Layer 6 of a small transformer language model trained on English Wikipedia (17 layers, counted from 0, width 128). Numbers have three digits each and are written without spaces.
In attention head 3, each number of a token's query is one row of weights dot the token's vector x. The head spreads its attention over the tokens so far by the softmax of query dot key.

Query weights of the head. A number n stands for (n - 500) times 0.0011.
q0: 416282446292919606342720491438458519563557330333496620547386408584513576478577517396903633610427478570674228587368562514568562495518033190633358426588689473564391477620289348426551528362389368344439887481642749644303340546359504407705576509621378413559404379387665696453309814203651590648329517593586548398496775442464337395466367575643251648553109687523487656587269487284546550495530
q1: 563331608393693566552516488680543533728647638593424576483353408291522563650426598620551451390793285642376302569396493426555589331620418529645459310534387587573425513616481431478517422488525509546395374380531371658711451539467679636723650507420691614536590458488559383497590521630448481507359453280312503541395497464439537262651552547438481500418422507523464493537391487327361588572472
q2: 635545516548511583593428381438475503451633432607616470425542553461602612489420503448477475330481372551486446564464517434403503616468666420462613414497287675461539511514607609524556509467551529684563383511385341618516785625450469477435495531633555514437333375468411492660588420481608434526696553619406468532497454460642554420594636472405514397439467531497385336326551433569444489308382
q3: 647545403551383492585386345403587582710513533582465543440561550649468485580571606311382422476539514576468628422445413434535444497438727478479422486513574437702393463601681595524295420627481476542563441528315467473409578423481516562376533540484643464418413383631395632414644428558483473445530350497588424648620363495536475522597672506479467421556621497467472383479458527585308536433366
q4: 435468503567469428629370328439435518551555469477345376512543349576462481633503563325479483414491466494441506535408582497466405437494442411575466320630554697683288470629500538605827407365279661538549575367451640318408451555480527432451327491506486436477486375610536558438468454468517466376449382568658357615470509497446468465674503435426557378403316553477513321417386430553583538471557
q5: 506363524376654633447610453576678474386551469438494360620585516430429451542537585550558406293365457376683404588538612360596497531439440431485339491515602475554590513668386386371709578457479648331607672573671714546385497503403364519380386593531481763705521549452542488439478747431531506356577673567472455543574630440441296456568522391571429638536459554608564694649399636503645487509426
q6: 323598481473454479528522415460556320427439378473441551546448442450471541571582518518303536540555424450457333481329506334818404536537460346367508619405576560535415486531611494532592514611415595557628606548549443435492414527467536503474492525452576214418568576437591484466343572467398337607484463562650382393505511432595424585542563613605391476481621610391426395568620386590665486525667
q7: 540473442526718526464629377480552524485486582459497375571488554488390550514550399712447395646443535430430669365384422408627575411514342694558491563586388488756533549436391358511554596486593486361619494567537544621394579449545390622611409469535577393331466412608370530660448608387548358594509435343194528384576459516683424267413494531602379512647375482589489327469582601417470434545503
q8: 480386396297486619511448551475596459576555427503458520446494468544473436453440521579396523539443441404343397699503476312503528471597450388578464457544480426654509597666431352440512331529464356546642660529222392321392519540617495357430373429573469397341588441448625420609494420509537537323384484528432555408484627487659482534359555248410389553575426526491587526434590533674614535647636
q9: 650379411421445645453478453455573490565548411756628524636528224392589416485562383541562327533584497313350526651650431581347379484770524531403591355680525695520602709554332519560538494557530443485568431541538376562612420447541559452390571500439494462612643423408619556580414520619403546326645375383453435527338685469466436550562412433527593466618600366451474513754557569608321572572577
q10: 431528415489468395439470571558649330489521561417489495466617614536441500354460475472616585537467588539638620497489451406636642592479398514597600432636462336541532651428508368479577458550511545425580639339518546446406518451649497613384481330492549560417625497557451394508436601375538271591626521500370549643480342495658481595531503619521473516691389611554643587560550542458575413721356
q11: 710488647557503429261476563437530651613500532596377448561559518404427313520378460645405399531594541488540597459344562798422494324354500562471389544540622331500576412637596500398560585376369477508478364458467625485409394582491506422425572512465465544430528575643503453573431486488615564605523643642526500454667529457581473415450668319475509437375667557340378367455369389381478642556654
q12: 282356448596601341374483608529540554442633384425494561404493282252456491414441449494548580690418594574545233606375497572619573474487487437392548251655529373429526612744535533538247275527618392400635503436503565643494500605503422420637629598500480602660478383484547503798641491546622594507519694521572622468587513560396544691509460662729474458532536739419512493355593519532558480612300
q13: 637440490440626387419773368674616500626490588732497480611462517374490557613435437428375538593331558717530280528341787462573681627490500366430557497381439561652620394364613430355469707494440500487484613356477579486471503466514490465471266450338390493739589371543664222564507487314427391395432569337527395534308347258619525510422514242372521561587703348596475697576577477437474580503493
q14: 394503493552384513641524491503306589324510487580520398584436571500452543616510589640706439545557404520257572567503539284357399470471425322389477534423354487540363514595487469346520420485204490596353545569481357709462617617389665462367576455530590537570661480707570657500720612611611370496398414162326311313598507363400493695630524517513657405448440490364618564375449516503652315456659
q15: 428565500412440422380490307543445607320523430493520276511493585524596603546440568529595517526608610466589347503913436510493457365490337456379464657705427456493574510517640305691366525593497249526510503410697366430646449476267474514457510268593497591497384433574567483608517506446361590429783642453443374556385690491470545568545422344384393424751399528517769649435493510337497378554561
q16: 429564559520314502578423397515489514352509504522478426526673559445496384524536480494379405442464549468522585529594481509331544384441628614426628428522347511495685465596524575511502526512424556511551396537523476560586487482587441502443434459630531664567491551447474507456580417597556533434562643375558355415492378508407530552538487445451562515435632454533583543573548474621479536441513
q17: 538663385590299527578475566377531509476553634479651497494574543459447483259503334494340512562506409406518573531593572457398554445524619531392512347547289604420365592431625553459422481645698589585456175528410374408555550327611579632596403380331571540295568549544368488576503322618410424532473374454485385548439469545509484475442559532497620524572728386271591515291550604610563404525403
q18: 279517448281605407329717578410541391405535435447591497524500440514361497551642412598566574686397552422474490704457353407748516444629346343558529614410668394354526411503388396420328566549393217509389609653509487539356654450553380378568500596425394427325360621472522570623425618330420586465470519661493579380525549609523680493399547633611298562548507674500371654567541629606617316700630
q19: 615374508514292416555356582432414474436573627503456453538475395425527417649444508599585477576714597526370433574537370299458404455547467692445557460484486620509455529423527671578352433472396568457465481414386425472688564508368361672494539460530478542447637433615374287378584340559356469417506535467407401404609417549325604430447446618497604384500643549514630472581537524408432472373623
q20: 682471544601461576513398513727474428603497567539428467388591582339406380530408588548403434280514483580594465617540756576392508663462639557464325369492427548600610570394603380484483450466604601594516484540503609464423575596537425595612475465564610593573408542513428537485436356593435623411600500576416508337313556425441604401497653532516671558429576434645602472570423473519374577262479
q21: 603353624687403378599399495475466534449393505531548440479650630411495402458508488375436581381544492529447622562590495515459347587490550565415382557418334365431495487377557602512437404462530490566439478537534503449500534554402564697503614595596462417441589307507424600497413447575663375541558522541441552530614367481492571410537751384520456540592528413546531290532565555455376575448581
q22: 584408390568548227489552426482556453497494524542411382292689637491344573447470649543557521442634443411464431677503296557445509594488339542468529396494716599347443741518474432247414544430515374457509421435546551545477434482527690621412595625420497609651465377563497633519373506713652437535392621646470546423471449420527553555620540429656476571699394522722497670625491564398419476543509
q23: 543520667693452447617471668578601414627583345354412475607739578454647545494430529518463643664635456477327437519600476452476528356622571523488500610420335596452462387330419360417565337402484407766577531332309344564654503471471512549438582437620682477593534478546378413523720356545497363544456405514718420453485516579615375500427532599577641424317619533510488565282497345599494400568747
q24: 326407487468619481460605451465550493671371529422561516283651461503360370544513554553690352679313410600542413382431400552570417454579434418449538615563448539570497561457497328513533700533475522571335737330531487393411543490660571427430333356484487549601610510618522366443463670281359390452407609602435565573392464586707573559485562450407279407604236493639533589381517724478582516861357
q25: 552545485439691430432567429334448558387464609325318701687246354364542567393600529413451385533316388291419510306456500566507417472435521494365402628318569785415431624397436401509478497459660503548244436497437475688506434392588674519446528458429421513547506425473581434396652579424532437487609609598557630404560456584422523338404376448557355534414371481572556341491349607457556335570335
q26: 422526622305821489353731459638485642449472511457489332534529544567444574493195560607553504606526554507650334640529338562481589347390295716809518533620630544630566613656419389447570659419482447392423772354583460760373355526423431563453511710464551584580535587479677453323541775372397446331475510598405500468659536433630365570531353627563453597617263507268388577552504613380724438537611
q27: 335611459515664529352492567628653458426500500407239540555572500415489598391657331529704352616462519289555477602307484661472515605599201187441463557558575481540387585389460492334561586607456609443353631639560698336408318602436407577403337322474358224354384489292654617504215721530515627638344683569376504478390545469604504364507523326575466363405429840526298678543523460565619485667704
q28: 654350545545594681575506500569644506339506485418677698545571454572740491521234368561401571228552555387657551364244494500533593475512571537422458447515540607616439560325568569568497663630557613602579536522546347594584407574340378516345530307578567491405441397506360528357387426377423552532412353424328547647413427427631465488468623311447466527441561472524602435412541399556600485491529
q29: 558609291421528414477575593376623588599620570292622556526507350631585563469553675399285654421521461634357496618375594528443521436462417372345528284339539482691582566493215352483796581425410304564524565649530574528510527628429490424534430577660674364588524616470825468342471414568457549451339643534560378451426570286500522707446518577490326535689411398641674500657522486703602743765503
q30: 299618521316729520378599556527632475469476238420596613467504437396433717405479593443518546537658213654586320698363463455474630381439273489684715380598434413545591536746554383507308311571466463403380483335404584684533324461696507339238307450390580546389527445440577426504522604546482357441507577406748644442467604599597421370367472586577437607493472410462568613718443663486415535574603
q31: 580580467467645484481445513414406497715457302551407576518346565594218459552233382387320709464722453452357265486452511743511457622447592517457655538500557399350568409407516421503452521375606622458721434288420365601503532473463497358187567650540470432321490419367623605612406373415585460464651399434761435414307490633365420418638480580403490483500558639274550579461552375375459380432549

Each question shows a short text with each token's key, already scaled and adjusted for position as the last token sees it. A number n stands for (n - 500) times 0.0039.

Then comes the last token's vector x. A number n stands for (n - 500) times 0.011.

0 "ains": 582529698459375456663464665546815666283479461444270531523495433408474390513590352395495367382489
1 " of": 755486577447427491561455589591776629400446481478456505491542431423513391426587437427476438409489
2 " trans": 739438610421404492597445626543809742334445425512719642567549419355453357498500372401524377342473
3 "mission": 456409610420373519668428664557713699321544404430696548637504435394489384548564359402531407394457
4 ").": 331471588487471489563463584535761624386432539467563507581474431404507391464550478374415446467478
5 " His": 344480541419498497654499608565739628368504559528368401670518362406478414497589412442508367361499
6 " other": 512478512409409569576433646588799629352450489455321417652506386390514398493604412388479364396432
7 " works": 658483470468441556600489736565766646352554458461418443672480406348541393557537375351486470426418
8 " about": 678525488476475535537437623535748667412439414504597517553469416420452435506605459334507471473498
x: 353562580473468356497444489541599578412360474389439428480397502420513566509466537591464464539502693459527495589617551525678602456342423540567570460542488570499597681531452450423540490491473585443494419371512503520532462709556574526516508438476444473493513351469632504468548539489469501532541675525417476601627458486559517541741501548504377498533484466414639448560403490578555420395514
Which token does the last token look at most, and with what share of its attention? 4 ").", with about 30%

0 " cal": 606573612388412510631506684483782647289465463548241647557554476432490470544568397343544368337449
1 "iph": 736495568356438531669430563558714638273461448435480612559521410400487422514557363448524385311464
2 "s": 671430618473415494639479751587753670273472459432739518569533426362429425454573398366515392382477
3 " at": 408468564412521501572416620481731623381485492463687530509539448462482384490619468412466422358491
4 " that": 273525528457460484536448486567665676378447437500572488634506434431494411517545518434489369354532
5 " time": 348509515400445500608490667583817657329543469471377480674514445374442416520567418421502456374487
6 ".": 551497508461505505560454583498735631429395521473281457589461454447478413444523505360429452454523
7 " According": 615496463302480542662466638659913642343507418439477416573448400268464381521555427422525345419454
8 " to": 655510503476456516566450589528760648405411499485658481595457404422484376499586429431467403398456
x: 329571481503610363433314560476484553393530465409478560536417528445473539509469526516474471506527636547382394521478502504772532461392456523609564457582533609484524638458491342460572466458509528451456422428436493644503377636568610587488413432461381449522569470508583483462501597494468416507475655433526535492585512540576471536819457518511511502459447525438503422525388476659515392588477
To which token does the last token give the most attention? 7 " According"

0 " by": 579518556448427497568416596559784620382468503479317533454564433385486361476614453474486430360466
1 " U": 797425673383393422703475659594807678300473506487445596516602408379455401493574347402486250385440
2 "mar": 677401650421468505609517619593782689331459461463692594590534367357500423441561347388533374341421
3 ",": 426497568486437457565450580532727609413388494499753483537484429452517432472549467377475496388534
4 " indic": 323382514360405526554364649470774599338454491482559505565536383339438408560532461372477376366348
5 "ating": 404444549430436540647439645551735653314474442516381537588524461364507388555557457391488416383414
6 " the": 557495502482444448562446605521678605384433506492272480568513463415499432489622496426463453427512
7 " importance": 650486484426433597601449645539779645366498388497396448640461447325537426576552400384488470344459
8 " of": 696476492415455526513476610580725608413470454485640529572452434371497407459574455405517437422468
x: 349550549403450356468374575542540536405409515396436569584464477526515570509497512592475460520515579548430455521555485514752478449278456478539533512509533511455583595482481427515533457516426523351478335478475534562494456703606540523517493522473465504479596516527608571405595628491556426455506606484435525510585450527581480572850535480431446477563468477485458485457501407595564397597566
Which two tokens does the last token look at most, in order? 4 " indic", 3 ","

0 " |": 661529595462455452596394649564785602404396530471270565444495447437499421459596427369451457430485
1 " ": 777408607414366459600349676611797591396429538523495638477547497380509441460665355331457411378494
2 "10": 691338634394344469590324658605860668271489551534672615675587466337593444444613360305514306399489
3 ":": 394415574426440483596393596561796602373439542495748530584481458361502404476641424272521398426432
4 "00": 248322510375380461576364633630870689285473554513558418713508427369571446480566375313526386337515
5 ".": 320422511405445507582402606585759655336441525481257369600431473423494408431566429285491446423530
6 "07": 571440384401417483590356661600848704278475542491259253646430407376574445482551373257515383410513
7 " |": 787520476506465467588416633563787612402419522507436411618485438406497400465539413330459406472478
8 " |": 697554445517470469604413646559772609405406516497697430614465415411503416467574420353461405454483
x: 537485502418541373441473516500535520405461474456535538490497522473456605468466432583546474518517467511483423536555461588774509478457482545545498483423484520476672653436453412454619757494484534381398407559481511625494341633456584473526550512474432469558512589483565527469517523500461406542467621558519498525616502620616420541849451487444442414480567489499542552519481604670581503569545
To which token does the last token give the most attention? 6 "07"

0 " latter": 565496637438401468599511631552720536411445431440381518425480475452482431528554383454433401437515
1 " extens": 714534619393424534585439592518734667357488410507434589501571438395515428520547418357480446407432
2 "ively": 630591637470408497594507605644741593336390455503593487539544449336502410453600479409454422383480
3 " used": 468487602491411553586489636608718635364498467509638587542566454362552363573537460375467407352425
4 " U": 218395590370420430701495672593785659294483519499584438628508375399467405507571342407481267390443
5 "mar": 300401507398510521625526619596768693324471471467341394668487352375491431428556326407530374331418
6 "'s": 563444508529472470553499620558665600385491511520303462613474406445528439512565498404504447370497
7 " information": 655448500407485523672474727580751630329487472496458430600476460439412337610570395371467528416352
8 " in": 657490443413498527568407630525751680412498448484602418550476432385478374471576434449483438357483
x: 337568522449533451475417565550467565440454489507519460466428533432452610447432470559471408458440525536408441605601500594777483482346579493547509522593439502449571657499407468434493507460474460344476437444380485643449368668536536612453461528505378516539581546477525605413571647459518440484485533431376480491596503570495492556797440531460532517568535415476516488600452444607551352452544
Which token does the last token look at most, and with what share of its attention? 2 "ively", with about 40%

0 " historian": 580593593420426488596392669558809700368505513426316543460562410325559417559537374378508527343414
1 " Er": 870414686346412447666408759586885775308407496486423680601622347315420428422556290273492326318474
2 "ling": 658413635460437459726459716583857666266429426505710604593512400380488369488598334364484338377486
3 " Lad": 436331684377415508772499679571829637301425533524810593633560376411534371448529318327479257333499
4 "ew": 269340497408434507628488637490718592244426387461528468738440380379492350483628322386568316367503
5 "ig": 297410484438428458589489653554774651254486465465241404643448426417496467514547368387507337383466
6 " Peters": 482443472403464495701473679529837677324464458451245380778459337376523352488545259375464312361518
7 "en": 756534428438474515640445634596788681308471422457427374669479369398543431435559359388518379349532
8 " notes": 652534424462489576634482730536851646276508455489566372633425404337487358575505385361540421416381
x: 423542676411577369412526657463456620389544501355545440449371382477386557434534606560423550488566560546410433543555475574519492374393528481493559503526511587514584619585399411505425624500582517475506478436396500549455457637621501570548497411554400461583508533528522508493544635465520459450465540568455468573511341428580589540746456492510444524454511636434532532322481436501635653502524
Which two tokens does the last token look at most, in order? 0 " historian", 8 " notes"

0 "-E": 681549712384346414665419735566849677217425505493167635486569432324449395396633264301492359349491
1 "m": 868442675400434488613418680569823701229461448410501610567552408321465411417650272326459389322508
2 "ara": 705430668410429461622460630565808678264477468476749582617498385429527413463599339319473366350517
3 " is": 436512602462383468565458677600716578374420518442688546510493481425523394537559485455449445397462
4 " an": 281510559464441458583466663571645606422435485477560522620515427444492455451626423467465470413507
5 " interp": 294330528329495534572384664453730673346432471433324467587454479368520436544590431360451418320450
6 "re": 575478465472422504507431660533768632322454459495273432650478390431418437474506406377491462397477
7 "ter": 726507452505420496597389634516739620317493419433449418605433372457501408494547408370464395381487
8 " by": 652495499464459544557412590561730607381514484464602471563479407414490362488575464475465444369463
x: 318528531430523373439417560526438638425573499434445566548448577480486576461464545667490483413499564494441352486560520538723611517442565512595522398517548621495550609466432402495538476475502538437474373413343509564513495646593610482524442429482350522434502578579541532439616602500517491462492650526429504442565459580526465666800461526457476480491507433507494521566435438649541403459562
To which token does the last token give the most attention? 5 " interp"

0 " June": 524608677399421420698432720501783653331508467566406693639463442393485382592604359319561379363533
1 " ": 725438588431431467615375656590754595423399531527492593482555510401462398467663397361462434361498
2 "202": 547395636358372559621356709585826634369487542524619712643520462331584354475615293355516357358382
3 "1": 458393594463466437649391687543704658367493478537626576625508518380536361498614373342509411391513
4 ",": 280483557487477471565465601531730598425391488512553499557458461448506401485557459371491485416518
5 " he": 289453534411467519569457661559691623353447515512358468664488421385519362552571386433497383378502
6 " was": 528467544402432507568479623567697609358419548455306486587468471417534370503579484456448431384434
7 " named": 650411489382442583609462597540744611331474475490457460564506475387567335598587535342488410333449
8 " the": 680501464472466463561438598524682611394402512460649491567513467430492419495632489454452456426502
x: 469554514394453397485454562492514564388555493486478525488524495457449672497505464558475471557511509505488471473553507614775516513504490538567561372446426504522554478471517367431633426515483523359411510468427519588525376526473517428497415517507493471504590479485593485419523627565514415538517521472476495521563449577571396649949372434437455432478552493453542469491428456441558494575548
Which token does the last token look at most, and with what share of its attention? 8 " the", with about 40%

0 " |": 661529595462455452596394649564785602404396530471270565444495447437499421459596427369451457430485
1 " ": 777408607414366459600349676611797591396429538523495638477547497380509441460665355331457411378494
2 "3": 678360656402352456626338676622823684344470563521677583662583475316567439461656324299466291393490
3 ":": 389422579427437483593389593559787594371443543505754530572481462360504409478645424273523399425426
4 "41": 260316505374367497627336637650888660250449521510530440712522404333552382459561345315550395345462
5 ".": 322418514398448514574395602589763666331442525479261369595439470413498401429565427288485438430537
6 "91": 569435385415427492570331648601847678277467529539271304671466433376562438514535400274500401367531
7 " CR": 783553423385425521682404696599869760235471552424337315725459316309551414467564310293518332380440
8 " |": 692551459499466467606425638562777600391411534493677446618503414398500415459559415362463387464480
x: 581474513407544376430474504471547529367466501461531535491502517523472608463432425588482462525502450525499433519543452595779493472421483549501512480436460515485678666433479453482620770479501533430432362569459491602481377620498588484518541493512468432550525594507564539455547503507466402515509637521527514565598500579587431547850478468421449412474534525512523532531479597691568497545554
To which token does the last token give the most attention? 4 "41"

0 "ote": 581525679420357468608453610542782627262513441494300568526510449423463418485620377382466361413491
1 " from": 678461572416409531603440597546762597399488441501495561478516464447483373468613451439507418393494
2 " it": 674467641432404464595493664583737601308521449490699563574512466390492383528524418361457421405505
3 ").\n\n": 437422596439478453566412639536792668389416540477730512560513426422495423448590468406439439427487
4 "N": 153398566361413497644433673570794716315424553455592440710550343335456465418635280310482312389388
5 "ever": 260530536413493488633490677546788633305459424474335410721461380350444485454644297391509372425495
6 "the": 583508466465452467597492607482692614266447465474220444625479398429453468469622438378488404357493
7 "less": 668504466519514488561535559589700615325476443466404528643454401452499436509539477455541390405484
8 ",": 718510488523482468556459578542702616417414494504662508574448425457510450469568433389466515427533
x: 330476495433499289466473503533526518401542516396468570487506479578468456477449442537507589515422602529348530640607428561738484491453429488594510484512503526595606562545467372481527604514421544401483237503472535623488367611479571491519454503484390568601563478480566499442546578527506447542460608574486520492572472687587348553761357475511411388477549421479503464516481538560555438529499
To which token does the last token give the most attention? 8 ","

0 "–": 632565535442470461636390626515720582396411563519341646476534508437444391475674444354488482334480
1 "24": 686526621423403464633339640613783635281476585508510719562582522355575384445584393311522403384508
2 " UEFA": 636478660423355469714379612623699583323444532441675585514526356401538415471667398402557424342462
3 " Youth": 413450682389398490716437659569771627373427475444748558573539370431586423521537343398531377333484
4 " League": 285408610436356502663385617551718598333466501343513481639514369416624419489647369400569408363441
5 ".": 347453553462521517543433591508737632399421527439332467584468459423502394445543480334440464464508
6 " On": 538435438354467464702367666588875671335534369438324353635422408317446308496633324406563310435497
7 " ": 651571487399419536609412621638755599410405551521464387600501470386491378499643383423439402374477
8 "9": 653624391378393549568393623652775645328485524525558394592490434348589436449590409383490339398463
x: 424520370343640387414564494409486559263394424462480517481480537537500626401443521449427464556443464414466622514532565623644537526365430457441472606257541376551663618565555452497430553512470606444350615476408524630384360582522644481474502509456304504629541516462531514578539478429523399574404597517538519444513495493551349515592471428435375474456455385563533491527470391449502546495556
Which token does the last token look at most, and with what share of its attention? 6 " On", with about 90%

0 ")": 604577616477385374608395625614851591329433534458295589436485477387559417499569403395422383448528
1 " |": 773498594479440461596391629589796618399416535482501560481512446419488413449585430374443440452478
2 " |": 641463600473454461597398644574787609404406535476734554506494441428494414459594432371448450440485
3 " ": 398341601405370477596354672620790599398436538524744481536534472371505426464662359344457404375494
4 "14": 296312519372326508585331654604860654295478560499574422686556430333595448427617357319495315412461
5 ".": 317422519390446518565399634576761634373418541507293407584464469384511418415569437280468433469511
6 "35": 569459384410402502581360640596861645310440532488275261677447430364569427484525375257539384408525
7 " w": 777542477344439550649411688499747648275478442429376322620421416360543413396686308307539395433467
8 " (": 729601483472488481607387633574723616346471531529689474604449424360476432514580399410499428363543
x: 415490445333494347390508535512535522347444526468416508362430498641463574489494449554579487605427441513498462483608263601670488482397543495587540492435551557480659531466519424330473546487522503462497413494478529648362466571557530568481486556442446532608466613457603448425476529560468463512400636621561535570601434532570446578742464562504473458477572423526460537563480532662534483504523
To which token does the last token give the most attention? 6 "35"

0 "62": 596569652438332451641372678591846638238432443510323608546563463340523420519588409334535372372485
1 " CR": 767480706413349482697394712594842733227444539426448695520569376300524414478569328311524341373457
2 " |": 623454615490450461591406629574768581427389535462736524487494418437488419459585418378451435445485
3 " |": 360425603477458462602404643571772597425402527473739511538468425436489418469589418372452429439488
4 " ": 231364578392357478599348680616791596408431527522539391571508458371509431465662351331462381378503
5 "47": 324358463325345513610271671616886679273463492541344337695517382319553436445588338276521328441485
6 ".": 582485486381438526563383643572768642371411530509231344591442448375523428408570422259472404480534
7 "06": 735598370389425493573321645599860662278470552484422259612408415378588464501539389237534410411546
8 " |": 705588467503472475587409626566784608412423531498723447600480438416497402464542406334462416471488
x: 517478495430525357432465523512522526422478492470520558463508493496455544488456424619509463517500488498463381534549481593794513463432492539517500564424512500422652663426461394467628769474484506436436378581501487567521356565486540477529558493459412383526517614488563522460519464497434411537509608531523535524593511634601454548827450450438423410474553540501533536554500606645619452577551
Which token does the last token look at most, and with what share of its attention? 5 "47", with about 70%

0 "ra": 649510641425338480606470650582800641288486455501208593463476441444529462456534344415490430405496
1 ",": 755470566469441466537433594522733605450400483496463493479468448476516447464564480385474502410537
2 " he": 708447653397431500584452674561718638343463503513681562594522421371521372542567376410509381344499
3 " was": 445468599393413483574472633554712619352431544463705537535501484418544381496577478444456433368439
4 " forced": 442362519401429535678478713578757651323498394546535484558495515420442331570552501428557459380507
5 " to": 342442532415450500569436665523695648429397475486351461572451499444479399485590465431459417386474
6 " sub": 496467468343355485634412638645835666334506459447206404651427418360516415505574357405463354388459
7 "mit": 692560425388501588606488603597764679286443433479405438623413355413443392480527402420507427371378
8 " to": 699537514452465511538413642543704664428404502496662465597440461474495381489572430422470435397449
x: 325664488488562336406323550429488564408499474375500568530432532518529624459448505541430482494517654543399431520455512538750564578392457568588544416498477508391533634510529415435601437447481496447436438471429446619528318703583441630487453453387397484496560452497574556430543499541455424488468630369541523434575504580588433533742511475456520526527522538441516439517473473624523398570486
Which two tokens does the last token look at most, in order? 1 ",", 5 " to"

0 " |": 661529595462455452596394649564785602404396530471270565444495447437499421459596427369451457430485
1 " |": 780491607463460455596395649564785602404396530471512571473489443435501420460596428369451457430485
2 " ": 652343611405364466598348677613794595393434536522729571513535483376512439465665351333460409374495
3 "1": 432351598386342441607334694604806682367476528534710511709567465321565415467646330315453280408521
4 ":": 226406559420428492594394601554786588364450549508537485587463471354513413476654412265524406421420
5 "51": 345378412356381519582295641620852685284460496561328343708487416352524391477566358284557385381515
6 ".": 606500483399452520567395602593757665336438533478217345595431466413509398434569425282478441428534
7 "60": 729562354389409484590352661549849639271469516530417301631421440376576450495532386246526401402534
8 " |": 714567448498470476594415637567787618396423532504714430608484437404500402466534408328466407466479
x: 538491488430525356424486534500527513395462484464527555480496505484454562475458433601507485521488478520470417524558466586795497465424497548511510547420487502438655680434465424477632762475496516431422385575483471567505360589489558489526559493472416398540506609487565524462508482508439402523499600535506539530611508616605435544838457452440413402483561555505520545543484596645616467573560
To which token does the last token give the most attention? 5 "51"

0 " match": 593627654386400506656373724508790647266531460428345605498554450368554361595594339342492414343421
1 " between": 596501579490444507589444564562675615415509482399527484481579472428480397489612504516508436450509
2 " N": 695361675358417464738393701578891689315441500432763603591611370338450441369630263331466255367467
3 "ords": 448400660382458489702419721556838686251498461461736448597493373398453439471607330418520340463475
4 "j": 150356545384482485605401743603814717274411477443525430662540371361445453419620344284507389376469
5 "æ": 266448533386457460619415666587787670278456474423260403692438388380502468422573377308472379298521
6 "l": 624444417471457459647423666615834695212506458367149367671413381401477440469591317364533389342557
7 "land": 770489428462433507692416588587807655298437396449369392677437363420540365481536345416514364315535
8 " and": 737477483481439503564443554573686611388449484488666480558444387449521392466549463422476441364490
x: 410530477454559391427353560467472540439585494436465542529502537607430527483515489506505467483458515525402376562525517555808581428405509521614527438468543576575501654631551424445589480526432581508492279510447468594512425633481474578531419471405350620522563567443568474459529551423444461486454597496482543499609435627571416542831370518465465497504514479470515485536523457498599433535607
Which two tokens does the last token look at most, in order? 1 " between", 8 " and"

0 ".": 618499568455476485539436613502755600423403520484312572464495473444496428456572496336452469452526
1 "39": 743429661406348495614362648584870659271472537501483698652545448372539464477556363288526368386500
2 " |\n": 632400697470403470603413698569816644361410573483680587580473406367485405469576398378468383397416
3 "|": 410433575433458473581410635534748609386489532491696537565502414416496438464616446413454405464493
4 " ": 265393558386355484584358665614766608403433536546557384583542442367503445459651365370449384385484
5 "800": 275415478349388531556358654565817704337500509587385425735511393350616467474586350307499395350493
6 " m": 560485479338432561596384746585776702303534487458222380654504417358529436484586273379589468389483
7 " |": 760534485474478492571393641609716600416387541517426467605526401408490462449539419361448468459459
8 " |": 701551448493483486590396642592736614412401534502680465608499396397492448459555424369454444445462
x: 526457480411561371449448509540547515418446496452549531522513505421453611457467445555536471496478479529509437509534441564774532520473456507535480490462534503488657654463465449440613740463480531404406393499490508587433351651489603465524507485483399491549501556497558529465510560513487436535439643557506522525629467621578399554867479480457418380476572491538549534573476637672589525538550
Which token does the last token look at most, and with what share of its attention? 6 " m", with about 60%

0 " that": 585491640480425462576473585546748632378426459506294520493492417416499390525573465400498413365534
1 " the": 727489564493434425568448617514708593406430514490479529513513479436497433479642488424456465429520
2 " fan": 660478574372462520575395614513756681352503440475691586535535417417520441531495381474454468345439
3 " who": 465473565477453527510476604531677619379434469552719488611513380424505450542519474429506402401549
4 " had": 322435542431422562609529602593728652377469475515594424600526426446507352478539447460517378362472
5 " ins": 289383458346467546602389743517774694359364410468359398635453450402476420478632385354513428374383
6 "ult": 516459400409427509602413633619746677312490491572240400680441362474481438513554368375486424343488
7 "ed": 703472499439468536651535632592765629316512461519438485584508469424485315511472473414521408350477
8 " Al": 758590308372508480643444714515880698329441497482659431617417370310499461483615315337484329317449
x: 440451523526605393515404512504487546583582478434455514511337409732415556482391370426546457433479399591432333565541500548652469451496458409588572499577517431531493607474370538478456433497523478416479648434539506772401348805489444514544528575485569264469541532519493545518470518532564374540547558550477566566630517472535465481652401589531490387544476472474472470474458467460592498583579
Which token does the last token look at most, and with what share of its attention? 1 " the", with about 70%

0 " ident": 592593616396408494637417666451752614290481410497292619523603483365479363522576365320480455386414
1 "ify": 668518646441386514630435700531794629298454392501467581537508428369470336541554396382513348365446
2 " a": 662499599482423453559465668569673594397394561523713500541505414470467431474618442416485468422480
3 " person": 479422631344401544623429622511797667351490454476746505619549414456507424514532348404548431401408
4 " in": 302409539400469506583388636541756685384519444468556537567537439379484389448574420436475438350488
5 " the": 326464511465440435567419595548711633390449496491320486573508460423489414469642487439459447412507
6 " crowd": 452461474364438548641475679578724683356584454487298409617488439405504444498521368496524454396437
7 ",": 750492488500457455562443588535707619418418500500385484586466425435525451468554428376464492413530
8 " but": 728520440454508540551468618561728591361447516487588540627477390396481441520542451405522403430445
x: 402462484259482383449454424524503561458616520469506513399424507523448451352518533539516518524583545646458435575590515622661488475467381571611486501392548549578645557733552457460575525488466663448484376521489411497413394696462497572502382414475439528476409551504498467522478444449499512396493602513408503514608426641613422475743415497507494465536577516510516398515434421499552532456490
To which token does the last token give the most attention? 8 " but"

0 ".": 618499568455476485539436613502755600423403520484312572464495473444496428456572496336452469452526
1 "48": 729432664390341494595337657584867659284487507521489704649526434373545454475531353253552390424496
2 " |": 643443613489433461579413645574783601417416537500745542527497436419492428469560424354444416452469
3 " /": 402365520335408499616411646536705654350487536514720554597469379421563483486582392314541404373409
4 " |": 208431588450438468601392639594788616401419531473528471599479424407489423476595408364447417403471
5 " ": 340448551397353487596342662610780601404445536528315334618489453371513433481668353339463387352497
6 "46": 536451390333360525619318649640876648272463526538293288696468391314584410444577351292544330411484
7 ".": 767559452404421535581391643568786635353431536509428355600413456385523419419578419260477403461522
8 "02": 653680364414429523579344634612835626286461568501679355578410422381593467478575399265499392418498
x: 409587438523503341394614587420638568311520384480472491532418434396471477498547531560454452504527484422407446490612502579647510517454479494495511536388618322518525623461429470584455562466501484507464512465501502547508450522636557443578526468394326183538471516435606461493498524343396538520419678505453506434563655555602402597549412416410474348458476563543452577547508468345556508537539
To which token does the last token give the most attention? 6 "46"